Layer 2 of a small transformer language model trained on English Wikipedia (14 layers, counted from 0, width 96).
Take only the direct path to the model's output, skipping the later layers: a vector added to the residual stream pushes a token's score in proportion to its dot product with that token's output vector.

Output vectors of the tokens that the questions are about. A number n stands for n times 0.0022.
"s": 34 72 -57 3 -194 -144 -14 184 161 -33 -317 -184 171 147 64 77 -47 44 139 -38 191 -134 -118 40 146 -62 -206 -65 335 106 27 -75 159 110 -73 -26 -84 31 59 25 -49 22 -128 27 221 126 155 -39 125 -268 -201 188 -305 -220 14 13 43 136 -99 160 -75 40 76 43 -20 -15 -88 -45 119 150 -1 -74 -52 -228 28 -70 -38 52 130 -107 79 -41 -4 230 -17 -33 9 -78 -51 -25 -8 7 35 -11 -201 -93
": ": -319 197 -78 30 42 -56 -73 -128 -147 -207 262 -92 243 -26 95 75 5 -317 210 -147 27 17 5 88 -149 94 -28 -54 128 86 228 119 -178 84 -66 53 -176 -89 27 111 -77 -165 2 -228 -46 -32 67 23 71 89 135 151 9 -92 67 -49 126 -131 84 174 -225 100 134 -128 93 -28 -24 124 -16 117 -151 21 -178 -162 109 -152 79 -208 -102 -125 59 123 13 196 -42 -128 181 -14 -70 -60 198 -18 32 49 63 64
"oot": -42 139 -133 263 8 -13 -184 74 24 -311 -177 8 128 115 53 58 -70 153 -237 -135 -150 256 77 193 35 271 104 -15 31 -159 -67 120 97 294 34 -182 -45 33 -122 82 -170 34 83 -24 61 -222 -200 65 -93 311 -2 -88 145 248 193 -144 -75 -256 120 38 -256 125 -69 21 104 16 -186 3 -16 87 178 168 108 180 38 -14 -64 -146 -165 139 -290 275 -221 -41 -61 -60 -159 160 8 3 -15 -58 5 -145 49 -333
") ": 49 66 37 148 52 249 4 62 -205 97 -110 -169 249 -306 128 28 -219 51 -86 -169 65 -151 -113 -114 -183 117 30 108 -19 -89 -164 157 -196 54 -67 -111 69 -284 106 66 -82 192 203 -151 43 -134 70 65 174 -185 -131 57 72 -36 -33 8 -36 -20 92 -34 -190 89 -39 79 -186 -11 134 24 122 161 -3 134 -46 336 -90 -98 60 15 -3 84 -43 43 -19 156 162 -85 211 -226 -158 -126 -3 -170 9 121 63 117
"ow": -113 297 -75 109 94 -303 -31 15 15 -83 -210 -66 -150 154 284 70 -6 8 -180 77 244 125 136 -33 -43 122 -220 -62 -102 -236 -10 93 -19 116 -89 -207 -137 62 280 143 -15 -139 127 102 33 147 -115 11 49 -110 117 -35 -3 -164 200 -24 -210 -24 -147 -112 56 -82 -120 192 99 15 49 65 84 69 87 115 -45 153 140 37 39 -39 -133 0 58 -196 186 -61 -43 158 -154 -11 -26 -171 -68 15 28 -62 -46 -141
"; ": 118 206 -118 89 -43 -28 -27 -59 31 -241 100 -134 14 -60 -27 44 -114 -64 115 -121 41 -200 -3 176 -121 95 -146 78 43 106 24 52 -121 -53 -230 -5 -56 -48 -4 127 -72 -60 -45 4 -192 64 -67 -52 140 -78 1 -56 88 -79 -77 -161 -15 78 228 203 5 208 110 -62 -164 70 111 39 -52 177 -37 -124 -101 17 -195 41 130 -70 -80 50 -82 162 -120 148 58 114 154 -155 -123 66 184 -221 52 191 128 82
"195": -116 92 21 -191 87 57 -72 17 42 -162 9 -68 71 43 101 53 -137 -78 119 252 84 199 200 -159 -28 24 -12 -72 78 -78 -84 3 -25 93 55 -339 191 -78 -150 -134 -40 -13 -32 50 -166 -72 -56 67 -134 301 72 304 -135 99 204 74 12 -129 140 21 -22 116 14 17 -278 150 -84 121 -220 126 -95 -13 -192 160 -35 141 -329 -52 137 81 -118 56 -193 -82 76 6 -2 10 164 -6 -70 29 -152 151 -52 -41
"son ": -94 -167 14 -259 -106 -151 -185 174 1 -232 -56 -67 51 -254 110 290 -138 103 -241 -34 138 -245 426 -52 133 114 -27 181 -146 42 115 89 -9 270 -209 160 -4 46 205 272 -54 78 -8 156 -37 -235 61 10 112 -146 341 172 -14 62 33 -18 167 158 70 120 -124 382 -24 -51 -376 5 -308 -4 144 202 88 107 5 -208 -75 -57 -158 65 137 -85 149 -301 -4 79 88 -37 -308 -120 167 -16 -158 -43 -34 24 -27 -413
"\n": 40 -27 -23 -20 254 -34 -243 -184 -31 2 -5 36 128 156 41 -98 -73 -56 214 -96 -102 -93 9 156 -283 120 89 -50 112 171 -56 -113 -103 179 -21 13 -51 99 140 -93 -200 36 105 -223 -41 224 -187 66 30 2 -96 140 -39 -51 -108 -262 175 75 63 114 106 308 72 -9 -82 108 108 -86 -19 202 23 -46 -143 -61 -132 -110 87 -244 -160 -203 149 74 -70 74 91 156 45 -215 -99 53 -51 -18 19 -61 78 132
"ly ": -71 -49 -108 -228 -38 131 94 -13 -227 -215 202 122 208 129 447 34 -98 140 -92 -156 -18 -192 96 -136 114 251 19 -74 80 71 -185 143 30 346 197 -32 -191 -123 -125 67 -121 -166 -203 134 32 -116 -263 -44 268 -24 -30 194 -4 182 -59 -107 -41 -175 55 -136 0 -114 99 233 55 157 52 -215 -269 -217 5 -75 -71 -91 84 -201 137 390 -272 267 73 139 35 77 222 107 89 96 -61 6 -100 -359 -3 75 -222 -54
"rele": -228 -23 -171 268 94 242 -23 80 205 -34 -45 229 218 -413 71 481 211 44 -11 117 -99 45 157 153 160 42 33 -105 -336 51 -280 202 111 -90 103 -145 37 -280 -49 314 -160 -225 -258 191 -19 -30 -62 42 92 -36 -98 207 137 78 125 -371 -46 -267 -72 -60 -4 244 35 53 98 -49 -294 -162 70 34 -110 125 74 166 -98 280 -109 219 -204 -48 -83 125 -7 -92 207 -112 113 -71 49 -224 -218 -217 -61 -128 47 -148

Output weights of attention head 3. The head adds the sum of these rows, row i times number i of z. A number n stands for n times 0.0015.
o0: 91 180 -68 186 28 -257 85 -102 162 -143 152 -228 73 63 37 -52 -37 89 -409 12 179 154 110 -62 23 -242 -58 167 35 57 141 123 128 -224 -108 -39 85 56 251 78 -164 -8 -36 -30 282 9 148 -19 -331 -115 -81 -7 -38 8 -1 218 -57 115 13 -201 -82 -197 -288 -164 161 15 -58 -77 188 71 -90 74 -80 -1 76 145 -311 34 180 -143 138 -182 64 -6 -258 162 83 -55 -68 86 -69 158 61 116 4 -46
o1: -44 -293 123 64 -301 312 10 -83 -129 26 -86 -51 226 97 77 209 -7 -197 275 15 128 -60 -137 -165 263 199 -51 -51 -206 -286 -251 -64 -146 -106 112 -1 27 214 226 114 -103 86 69 -156 -61 309 -54 55 -139 44 31 -1 129 -147 99 113 74 -344 -249 238 3 390 227 -12 -38 -54 56 127 -380 -97 77 -34 314 -66 -50 274 -97 189 216 -83 -37 -11 -66 16 169 254 -9 -46 -229 -85 -73 42 -100 -257 -416 -181
o2: -106 28 71 -80 133 170 -217 103 195 -126 -68 -166 171 100 -89 -52 -80 -80 -119 -202 31 -76 142 124 -143 -26 257 -21 -281 -35 69 47 81 37 158 127 103 -86 54 -147 75 100 -139 -116 135 -164 -57 174 -63 -36 -207 59 -99 -26 20 -154 149 -71 58 44 -238 107 199 -53 112 -51 36 11 125 -38 -33 91 -35 -399 97 -74 117 -230 16 -6 40 -12 -90 80 -66 -94 228 184 62 2 183 176 -174 -62 -85 139
o3: 25 90 128 -113 115 29 -13 104 -76 278 -29 65 -106 -40 116 -126 -203 -132 -170 162 13 79 -285 23 -148 -161 -25 -40 -68 -58 25 140 -190 54 -112 -88 20 172 214 5 297 255 12 18 84 105 -126 -157 -247 -171 102 -351 -103 -49 -14 155 -63 89 -29 -66 -86 -56 35 31 -134 74 -133 -36 267 -145 187 1 20 130 -7 22 -21 19 -30 -1 146 262 4 15 -75 123 50 27 -337 -30 159 65 -89 -148 272 36
o4: -117 -289 241 198 -88 50 40 -21 -81 -16 18 -69 83 -286 -20 152 -49 48 177 -210 -114 83 -272 -335 -49 131 270 -21 -222 85 -123 16 -242 -150 39 246 -230 -202 -104 67 -11 51 -75 142 -290 -103 95 51 35 -51 26 97 256 -119 -94 193 -160 -20 63 135 -12 87 168 -169 -55 131 25 190 115 318 11 -98 168 -172 -5 -133 284 -20 154 -137 -13 50 -129 -74 76 159 54 -245 253 -86 29 -62 86 76 -99 160
o5: -32 75 -140 21 -201 42 -190 291 109 131 100 -133 -61 -68 -4 -158 212 221 39 338 120 164 -130 83 117 -1 -10 -146 -35 -105 -28 -277 51 114 15 77 75 29 -23 43 90 -60 8 -368 263 218 41 91 -129 297 265 -230 60 111 35 -195 15 -172 -177 -182 175 -70 -98 54 136 -3 -165 -227 -16 -262 28 92 355 82 139 8 -102 3 -231 65 31 -58 -75 -21 13 22 -122 217 -126 -160 -67 202 -125 -69 89 -345
o6: 69 240 -182 -211 391 65 -144 35 241 -317 -25 139 53 -7 118 -76 -68 95 116 -245 -179 -33 193 196 -256 90 41 -95 98 50 61 111 85 229 83 -159 100 -28 -110 -8 30 -66 -251 -136 -2 -55 106 -11 324 175 124 -99 -9 27 126 -231 80 -75 140 12 20 -55 -96 -256 -27 -53 26 164 -192 -63 25 46 25 -39 94 -194 -160 -104 -264 387 -17 -30 1 0 193 9 42 63 -202 -317 16 -62 -298 126 155 103
o7: 286 -12 210 36 -118 111 47 -141 -27 -44 -150 71 -123 76 89 157 0 -96 116 222 -34 -58 -184 -86 -10 104 116 -253 2 -72 -228 169 -97 168 -194 -257 -89 -111 -57 -55 -83 -232 -20 -121 30 195 -9 170 15 -35 -141 2 -103 -106 -65 -263 33 153 -24 106 195 123 46 -109 -22 -87 127 -146 -200 -127 -16 125 -20 239 -74 2 466 178 -179 53 -48 -12 -130 239 191 -27 -73 74 50 91 101 56 41 42 -8 -177
o8: -9 29 194 229 -167 -83 44 179 -72 269 -143 -35 -52 173 -74 -30 -28 -139 -51 82 37 85 -252 -12 80 -123 94 52 -208 10 -2 228 125 -196 -104 -17 235 -82 188 30 -1 98 -113 28 70 51 -54 76 -196 62 -287 -133 -82 -49 -23 46 47 -118 -210 -130 -65 -66 103 -51 17 100 -115 -163 -7 -4 -82 183 144 -15 34 171 162 -56 -15 -110 92 -17 -36 5 -135 121 35 172 56 27 -34 169 50 52 -156 -155
o9: 276 37 280 44 125 140 71 -353 -117 -160 -124 -62 36 230 91 216 -400 -25 -70 -124 -65 43 109 -82 -116 -234 359 -58 -42 -122 -157 -155 -59 -25 83 130 -224 44 -67 -96 190 -39 63 67 -72 73 -6 -127 -24 -170 -74 -106 -60 -186 26 -186 -81 81 202 301 -185 254 113 190 -173 -121 161 -160 -20 -136 243 87 10 -191 -147 51 58 78 36 -166 54 -52 130 183 12 -49 104 9 -36 -45 259 -173 297 -2 -76 159
o10: -150 72 69 29 -159 23 182 17 -272 119 -250 -13 110 -39 -29 -48 -36 0 14 -116 -6 233 31 157 -242 -232 108 280 14 108 168 36 -135 -215 -101 165 -168 -8 79 4 52 172 -7 87 -48 232 -36 -172 226 117 -74 -287 40 -39 -217 -112 -6 -260 43 -81 24 105 -286 43 28 218 104 -58 57 -162 -148 -48 469 -235 -297 -34 -99 45 100 32 122 135 -119 122 -269 69 247 81 9 62 140 -79 76 -33 75 27
o11: -218 0 -50 -121 -174 78 -141 -76 -275 -14 -199 -130 10 -283 95 -41 77 -317 69 -41 -234 -383 -63 187 -82 237 -116 137 146 -83 304 -139 178 -21 75 -16 35 -142 193 -139 -126 236 40 10 -129 29 135 3 185 203 -120 239 -49 148 -166 173 277 55 -88 79 -102 70 361 211 60 -154 39 -9 121 -142 -12 -356 -37 -143 -302 121 177 103 277 -286 156 375 -158 -1 -163 -33 -60 -67 47 261 292 -422 120 37 -136 219
o12: -138 167 118 -89 71 215 -54 -33 -39 354 -175 -84 22 72 3 197 -338 -231 -135 -86 -69 54 -38 -97 -106 -150 -186 -35 -98 2 151 65 -327 147 -197 165 34 -61 71 -7 88 -19 165 289 50 -37 -58 -48 -93 -252 89 -27 -147 -176 23 -118 -244 150 231 19 -176 -245 159 -98 155 -99 36 -60 48 -80 204 134 -59 154 -5 -169 353 182 1 59 72 67 -35 267 259 -131 173 31 -161 -69 15 -96 56 116 -82 8
o13: 87 -119 178 -159 -77 189 -171 52 -247 -18 -96 12 -1 -112 105 32 -25 -139 74 -12 143 -94 -158 11 -84 -8 -16 171 74 -81 -126 -23 -215 -183 60 1 -133 190 303 178 -94 159 -2 -4 -54 179 55 -108 64 -75 -189 21 -48 -140 -286 160 25 83 -74 11 -276 359 -34 65 -337 35 150 232 157 100 -48 -282 110 -130 -214 -45 -273 163 242 -169 255 168 149 260 -319 95 143 -27 -225 291 312 74 11 -54 -46 -63
o14: -71 -112 -271 -9 83 66 -209 190 131 -54 16 62 423 -8 -83 214 146 -36 23 63 -178 -126 -135 310 -94 -360 -183 4 82 -17 -19 68 135 129 258 -146 53 39 -228 -249 122 26 154 -111 188 144 -329 24 -152 112 -69 -188 -149 14 230 393 -66 -100 -132 22 -165 63 -178 -135 163 238 144 -148 -51 -47 -172 -18 60 100 -209 216 -148 41 348 18 -316 196 63 81 -141 -105 -9 12 -14 199 147 -117 -276 -128 0 275
o15: 91 -43 -208 -104 -58 14 154 -156 -25 145 -58 106 -110 161 -122 53 33 -162 -237 -35 119 22 -74 -143 -31 199 -36 133 26 29 -71 18 -30 -130 220 -102 33 48 123 230 -8 47 -123 122 -187 -106 73 15 45 -30 -163 278 -175 4 -183 170 -173 23 24 -87 -164 119 -146 107 -115 16 -58 137 -46 203 3 149 -195 37 108 -180 30 125 -249 201 98 -75 57 99 48 -25 12 -67 -111 118 -6 250 -68 132 -158 -70
o16: -19 1 274 228 111 -226 -231 24 -107 -123 93 -38 73 140 -6 56 -212 82 156 -5 71 34 328 -39 -97 -372 -47 -4 -48 81 104 61 -6 -9 -108 126 -281 186 -41 -205 181 64 -46 238 70 -43 -364 -304 -286 52 123 47 125 -212 -233 -66 -169 63 230 211 -120 -131 151 -96 173 -101 7 15 -36 -77 8 -59 130 -92 58 -20 -40 77 206 62 -102 39 -66 46 7 -137 145 230 -57 -156 90 79 96 96 57 -68
o17: -230 80 251 -38 68 -122 245 -105 -50 -51 55 -110 114 49 -156 35 2 128 135 -178 118 93 217 8 95 131 -23 -106 -108 138 0 -136 213 -244 -88 143 -88 -339 -226 101 -23 118 -116 55 -296 -305 -50 -58 152 -23 -149 182 196 57 -100 -146 -37 -327 297 127 -8 279 -6 4 -105 157 91 159 -33 129 -91 52 82 -259 -212 261 -34 -247 -60 181 -85 -57 -330 -60 55 74 -16 -131 477 -48 -117 148 28 -67 -80 295
o18: -2 -95 -20 34 -35 -3 -33 -154 160 -131 -66 -55 42 33 166 32 -123 -59 -135 124 -42 -162 65 -45 57 -15 -7 17 -64 -95 -40 67 -144 113 190 -129 -167 258 95 107 -105 135 126 -187 -95 346 114 -226 -181 -25 87 -62 -65 71 103 -5 -101 0 53 151 -95 132 154 200 -7 -113 -115 152 -72 -50 71 -198 28 25 90 80 96 -18 185 49 -27 -72 14 -83 86 -8 -21 -304 -285 17 86 228 -37 -73 -70 -44
o19: -23 -90 -97 242 -44 29 -105 103 130 -81 -5 262 156 -104 29 -99 -87 259 133 26 68 1 -18 38 265 -190 -45 -359 -244 -299 47 108 204 184 -227 -150 -30 116 -192 -171 -25 -102 209 3 147 90 156 39 18 92 204 -198 123 76 276 38 13 51 -30 27 106 -45 -170 -214 9 91 -238 -129 -54 5 87 129 300 -75 206 64 183 -84 122 163 -403 52 4 22 -85 120 -6 13 119 -101 -251 -49 -311 -364 -122 25
o20: 80 370 -100 -150 281 165 -149 -97 -38 -49 -164 25 -115 -154 28 169 -257 38 110 -78 -290 -16 -62 -100 -361 153 -228 62 58 157 241 30 -269 296 80 -66 -113 -29 44 247 85 18 -4 37 145 -279 -168 -126 109 -8 204 152 -8 57 -198 24 -123 193 262 118 -100 42 20 30 -21 -258 243 52 64 -13 249 -207 -128 138 -387 -75 -166 43 -94 240 -15 281 -231 240 133 -135 14 -102 -245 -180 444 -248 -184 169 67 159
o21: -81 209 -29 -49 6 -92 239 -167 104 59 -70 -13 -33 257 -64 164 77 -89 -388 -36 1 -14 102 57 -78 -2 -68 156 31 93 134 17 -97 -233 47 -152 279 94 115 261 -17 50 69 67 -254 23 100 -163 -17 -228 -26 3 -117 -69 166 62 -15 -179 64 -16 -124 34 43 166 98 -47 69 61 -201 23 -78 -229 -30 27 8 200 -158 230 -117 97 193 -42 -92 46 91 -26 42 -329 -48 5 -116 4 128 51 -169 22
o22: 188 68 77 -115 -63 49 16 19 24 -15 167 -81 -89 32 83 45 26 94 108 -12 -21 -12 221 87 -25 148 5 -156 41 54 -32 4 141 176 -288 -96 81 28 -72 -187 -118 -450 -133 60 -28 -164 -141 -183 225 99 64 -122 182 -48 -39 -255 -18 1 -77 287 146 102 165 -146 -59 -118 237 -62 -283 -56 15 25 55 8 39 62 8 -111 -64 22 94 0 47 119 28 76 -92 49 113 -295 -28 -7 -171 -48 -23 282
o23: -60 -172 189 -120 -105 233 288 -38 -203 103 -189 -110 -27 109 -179 54 -25 -251 249 3 -66 108 12 -137 87 259 -81 68 -3 156 -158 56 -56 -113 42 44 -130 95 -46 20 96 -7 -61 122 -166 -41 -372 135 -41 -97 -122 155 -38 -250 -103 189 12 -216 102 121 104 96 5 98 3 -32 229 12 -104 -251 -79 253 -23 105 -467 226 -98 133 -64 -14 -34 -1 -74 -67 183 96 13 279 20 167 -51 -174 81 75 43 21
o24: 176 -73 -112 346 411 -124 -294 46 -315 -49 105 40 -85 -23 -10 -4 -182 154 87 -229 -242 -215 -395 -214 -92 47 100 -18 88 27 22 -155 83 -133 0 175 136 -319 -36 168 -51 346 -13 -107 -165 -38 206 -68 16 94 43 236 -30 324 -54 -122 66 28 16 -115 -50 -4 237 -6 111 45 -67 -34 104 243 220 20 -215 -102 156 -142 245 73 204 -363 79 -71 128 -222 257 33 -57 -169 -86 -44 20 -196 120 218 -190 125
o25: -23 -47 -240 132 -63 -11 -38 264 314 337 187 -128 -153 43 -120 146 344 20 -76 175 63 204 -83 2 50 16 -77 16 -29 39 -6 -72 -183 267 268 23 127 91 -11 49 -44 -169 -156 -119 -36 -310 368 44 93 149 176 -9 -72 -44 -40 72 -173 -163 -207 -55 57 -163 -239 -95 7 41 -46 -112 -133 -108 -84 -136 174 134 85 -162 171 34 -155 118 -98 -97 -172 170 -76 44 37 -56 -46 -59 -121 84 -46 78 -148 -61
o26: -259 -97 13 -30 -152 -87 106 77 50 197 155 -26 -93 -37 -110 -12 162 -22 -49 116 28 3 116 72 -41 -83 55 -83 -54 248 -36 -112 42 98 72 104 -148 111 -85 -89 163 -47 7 189 -101 -6 -105 -146 -32 55 139 -69 -133 -171 -322 139 -303 102 -56 216 -37 -209 154 99 -31 14 -21 4 -1 34 -36 -93 26 -121 118 -105 122 66 -127 -10 -61 -63 18 -46 -55 -153 56 182 147 82 -82 62 104 74 206 58
o27: 68 -44 92 -76 -21 153 -209 167 19 -33 97 48 -4 189 -65 -101 140 -169 149 15 -66 -32 33 -174 -58 56 56 5 -82 119 -129 -329 -45 35 370 200 3 141 6 213 61 -204 -88 -69 -60 -164 -174 -25 -199 113 -107 94 148 -200 -196 195 61 103 167 43 -102 143 340 355 -52 -211 -7 71 72 51 -80 2 -56 -176 -103 -23 -159 -70 -134 -194 118 43 126 -61 -35 -91 -108 73 -39 -187 115 66 138 62 -112 -113
o28: -188 38 207 -122 -142 4 -70 153 305 17 -89 -80 137 -35 103 -190 69 -174 -29 97 26 -68 4 92 52 -92 74 -44 -127 -117 100 21 34 7 49 -65 204 127 65 13 -55 -51 -9 -150 91 172 -72 122 -201 27 46 -194 69 -7 365 37 72 -39 -103 24 31 28 308 85 217 -38 -148 -20 26 -66 -204 -81 50 76 -5 185 -147 -172 -28 45 73 74 -31 -105 32 -8 -70 -100 -40 -250 70 135 -13 -160 -91 -245
o29: -297 -148 40 -116 -88 -47 -73 177 213 106 10 -132 -68 -141 3 99 37 190 -14 -98 284 -83 258 -28 78 75 -44 -54 -129 63 -11 -23 66 49 -8 13 4 100 35 -24 72 -144 -120 217 -244 -197 66 -220 118 170 261 133 72 -33 -45 101 -432 -38 -77 243 -115 30 65 -183 -31 -30 -46 170 -242 253 -51 -34 223 53 220 -97 -132 -124 -154 266 -54 -12 45 -49 97 -54 6 -148 103 -242 -83 320 -278 44 -93 136
o30: -342 -189 233 69 -80 40 127 12 150 190 -124 25 128 -82 -153 14 -144 -254 -135 -77 36 -63 83 73 80 -211 130 6 -287 -103 73 139 152 -243 165 137 -30 135 103 -206 108 445 -44 226 -347 -49 153 181 33 -258 -330 41 -48 -225 181 -82 73 -52 -16 105 -184 -139 296 118 -251 53 -209 122 46 64 -88 -135 -209 -401 221 -146 363 -136 266 39 51 -4 -144 54 -104 -68 141 -32 181 255 4 151 62 -8 39 82
o31: 69 140 32 1 105 -15 -101 52 113 -138 -91 -88 -64 -19 140 -105 -85 119 -26 -53 -26 -160 211 24 92 -253 -57 76 80 -106 81 -236 151 23 -60 187 -47 98 -20 -144 76 -33 186 35 63 1 -17 -259 -121 91 -16 -167 90 112 204 103 -127 185 145 6 -21 -81 58 117 22 -12 -62 -174 47 -164 11 132 -15 53 -167 99 -127 -217 246 -145 -87 151 291 -114 61 -68 -73 -185 -23 -71 24 -126 129 -46 -34 257

Each question shows a token from some text and the vector z that the head gathered there. A number n stands for n times 0.0025.

"fr": -151 189 30 -139 80 -143 13 128 -3 -22 -87 108 45 119 107 177 -125 93 164 19 126 255 -1 -35 13 54 -131 49 103 106 133 -136
Pushed down most: "ow"

"ed ": 31 -13 -92 -98 -100 -10 -18 108 -78 -66 -151 -100 47 70 11 111 -7 9 161 50 86 125 73 -170 -91 112 -28 22 25 64 -36 -124
Pushed up most: "ow"

"st": -153 171 -45 -74 51 -147 61 166 9 -2 -62 169 -1 64 152 121 -65 148 184 -25 175 302 76 48 61 81 -95 -9 32 66 74 -125
Pushed up most: "; "

"an": -221 199 -27 -93 95 -167 44 116 -7 39 -51 252 -8 41 207 91 -123 200 177 -57 178 320 89 77 80 89 -52 12 71 69 114 -90
Pushed up most: "; "

"M": 4 36 114 -124 -3 -99 -2 124 -53 -15 -157 31 103 118 80 74 -36 29 141 223 48 68 56 -213 -52 -79 -137 24 76 17 26 -66
Which two tokens does it push up most, strongest first? "son ", "s"

"3 ": -154 58 107 -42 -201 -9 105 150 -123 -85 -348 61 117 -17 228 88 -58 -58 173 177 259 74 80 -104 -134 24 -129 99 178 61 -85 -84
Pushed up most: "oot"

"for ": 43 -96 39 -222 -89 30 91 59 -93 -137 -198 -91 29 -27 53 68 -42 52 24 138 -16 43 116 -215 -35 100 -70 11 17 58 -69 -85
Pushed down most: ") "

"z": 101 33 59 -70 -65 -49 -18 53 -26 -82 -175 6 109 186 32 111 -34 -97 87 160 -6 39 46 -196 -46 -53 -88 15 22 10 -40 -148
Pushed down most: "; "

"May ": -130 87 153 -63 -172 -40 80 151 -91 -75 -321 20 181 -47 251 120 -58 -43 182 262 206 124 66 -114 -182 19 -155 46 198 97 -16 -83
Which three tokens does it push up most, strongest first? "oot", "195", "rele"

"T": -45 131 10 -64 -12 -13 -9 106 33 -77 -107 -23 118 108 73 147 -27 -31 146 80 67 163 -14 -109 -34 120 -64 39 80 99 73 -170
Pushed down most: "\n"

"L": 76 180 8 -139 23 -92 -74 100 -41 18 -150 1 111 159 -63 131 -48 20 105 67 -46 149 17 -83 -19 21 -62 3 -9 57 22 -113
Which three tokens does it push up most, strongest first? "son ", "s", ") "

"g": 47 166 -13 -148 37 -132 -29 65 -80 -1 -152 57 64 190 83 122 -37 -13 169 127 -21 100 45 -138 8 8 -33 -12 -6 72 26 -112
Which two tokens does it push up most, strongest first? "son ", "s"

"ex": 110 -4 -4 -115 -83 7 25 56 -56 -81 -121 -24 -14 100 51 77 -53 -54 91 61 -41 21 6 -104 -19 49 -54 19 1 -41 -61 -97
Pushed up most: "ow"

"und": 7 65 -32 -110 -1 -55 61 116 -53 -3 -136 3 126 88 4 110 -18 4 107 29 139 151 38 -153 88 90 -95 -41 -34 74 -26 -116
Which two tokens does it push up most, strongest first? ") ", "ly "

"- ": -73 -6 187 -151 -175 -44 65 186 -126 5 -347 40 162 -33 108 37 -49 -43 104 219 146 0 166 -142 -159 -56 -104 105 127 3 -85 -59
Which three tokens does it push up most, strongest first? "oot", "ly ", "195"

"er": 7 27 -23 -98 13 -107 61 115 -64 22 -126 33 146 96 1 110 -5 12 102 22 161 156 44 -153 107 47 -89 -37 -44 66 -6 -93
Which three tokens does it push up most, strongest first? ") ", "; ", "ly "

"est": -173 468 3 -30 88 -92 -115 69 85 -22 -42 126 21 205 204 175 -91 234 138 63 157 311 73 122 -59 129 -172 31 81 118 121 -227
Pushed up most: "rele"

"b": 117 -95 0 -148 -136 -14 -3 55 -120 -136 -217 -173 141 -8 9 58 -34 -18 26 253 -40 11 73 -185 -179 63 -27 -21 -2 39 -135 -66
Which two tokens does it push up most, strongest first? "ow", "oot"

"during ": 77 -9 -94 -159 -89 13 -30 67 -118 -146 -203 -140 48 38 40 102 5 40 126 116 20 65 52 -129 -163 141 -3 6 17 107 -59 -103
Pushed up most: "ow"

"o": -122 119 -64 -60 -105 14 89 23 -74 -126 -164 40 -140 101 212 146 -132 88 135 41 95 149 58 -19 -25 133 -21 -3 -18 111 -18 -148
Which two tokens does it push up most, strongest first? "195", "rele"

"ul": 18 212 34 -21 25 -92 -89 92 76 -22 -23 25 71 281 142 126 -94 58 209 20 24 167 -24 -85 -70 40 -128 23 100 0 141 -154
Which three tokens does it push up most, strongest first? "s", ") ", "son "

"k ": -64 212 34 5 51 -19 -70 127 57 -81 -80 40 83 238 125 124 -146 47 247 66 101 117 -33 -122 -7 84 -133 33 110 17 91 -185
Which two tokens does it push up most, strongest first? ") ", "s"

"u": -125 30 2 -84 2 -93 178 126 -50 -33 -65 19 67 35 194 102 -61 49 104 48 149 163 55 -64 2 118 -74 -56 42 115 43 -98
Pushed up most: "ly "

"September ": -167 92 89 -114 -83 -15 112 191 -83 -101 -373 -31 87 -75 186 122 -131 -14 174 235 161 124 93 -122 -56 104 -158 42 151 120 3 -128
Pushed down most: "; "

"ood ": 71 48 22 -102 -12 -117 56 99 -74 34 -134 -11 146 113 -8 118 -4 28 116 36 137 180 37 -130 63 -1 -94 -42 -43 61 -12 -86
Pushed down most: "oot"

"0": -210 128 204 -88 -143 -147 122 213 -117 102 -247 139 181 106 291 73 -33 -7 185 170 270 107 102 -83 -98 -156 -172 129 162 -8 -41 -70
Pushed up most: "\n"

"tion ": -104 125 -51 -78 -3 -61 84 109 -21 -15 -147 77 25 31 109 113 -120 29 147 -31 126 242 16 -53 106 113 -76 -4 42 37 4 -146
Pushed up most: "ly "

"7": -237 181 144 -69 -123 -103 74 202 -91 45 -300 154 104 15 317 64 -78 12 228 179 261 171 104 -62 -53 -55 -209 88 207 30 -14 -31
Pushed up most: "195"

"that ": -73 100 -50 -76 -12 -10 121 88 -31 -144 -133 19 -8 -9 125 84 -49 80 122 84 92 196 40 -35 -5 183 -69 -81 47 132 -14 -136
Which two tokens does it push up most, strongest first? "rele", "195"

"ant": -120 200 17 -137 36 -164 33 129 -9 -2 -130 96 88 64 91 189 -106 92 192 20 133 316 45 -56 66 37 -161 22 74 75 70 -133
Pushed up most: ") "

"New ": -113 274 3 -43 -9 113 -41 172 23 -178 -214 -9 -18 104 131 122 -186 3 244 74 59 24 -5 -31 18 153 -165 84 118 -23 -72 -201
Pushed up most: "rele"

"ond ": 46 76 53 -41 86 -150 24 67 -5 -98 -125 55 59 184 86 109 -69 28 144 40 99 170 -30 -132 10 37 -109 -13 85 59 140 -143
Pushed down most: "oot"

"ut": 3 58 58 -130 -57 -126 -21 93 -34 0 -98 67 97 131 90 124 -44 91 161 136 30 200 68 -187 -68 -48 -79 -15 82 83 29 -48
Pushed up most: "son "

"an ": 108 30 -30 -98 -103 -13 40 122 -106 -1 -158 -100 116 98 -11 93 2 -18 140 118 70 106 49 -164 -20 46 -54 -62 -60 51 -66 -88
Pushed up most: "ow"

"as": -237 122 8 -80 94 -221 65 136 -1 75 -22 263 16 72 189 122 -119 191 152 -100 194 324 67 79 80 65 -43 18 51 47 188 -108
Pushed up most: "; "

"el ": 71 -5 99 -92 -20 -108 -32 71 -41 -7 -156 38 144 128 70 67 -5 -19 147 246 34 91 36 -280 -13 -91 -134 7 84 22 57 -32
Pushed down most: "ly "

"R": -25 102 124 -93 -58 -109 -14 120 -25 47 -141 3 113 169 97 111 -51 88 154 164 -8 142 44 -160 -83 -104 -103 51 95 37 72 -84
Which three tokens does it push up most, strongest first? "s", "son ", "195"

"di": -12 -67 -13 -115 -156 92 76 111 -47 -182 -217 -115 16 -3 120 102 -129 -62 114 135 73 77 36 -199 -68 193 -85 35 88 33 -61 -120
Pushed up most: "oot"

"i": -173 169 -58 -97 72 -139 21 138 17 -29 -36 329 -50 88 269 47 -101 152 191 0 162 309 91 6 131 84 -106 -10 57 22 72 -74
Pushed up most: "; "

"18": -140 108 183 -131 -144 -82 95 186 -136 19 -303 60 151 13 198 52 -36 12 164 298 216 60 133 -128 -159 -108 -175 59 149 47 -70 -64
Which three tokens does it push up most, strongest first? "oot", "195", "ly "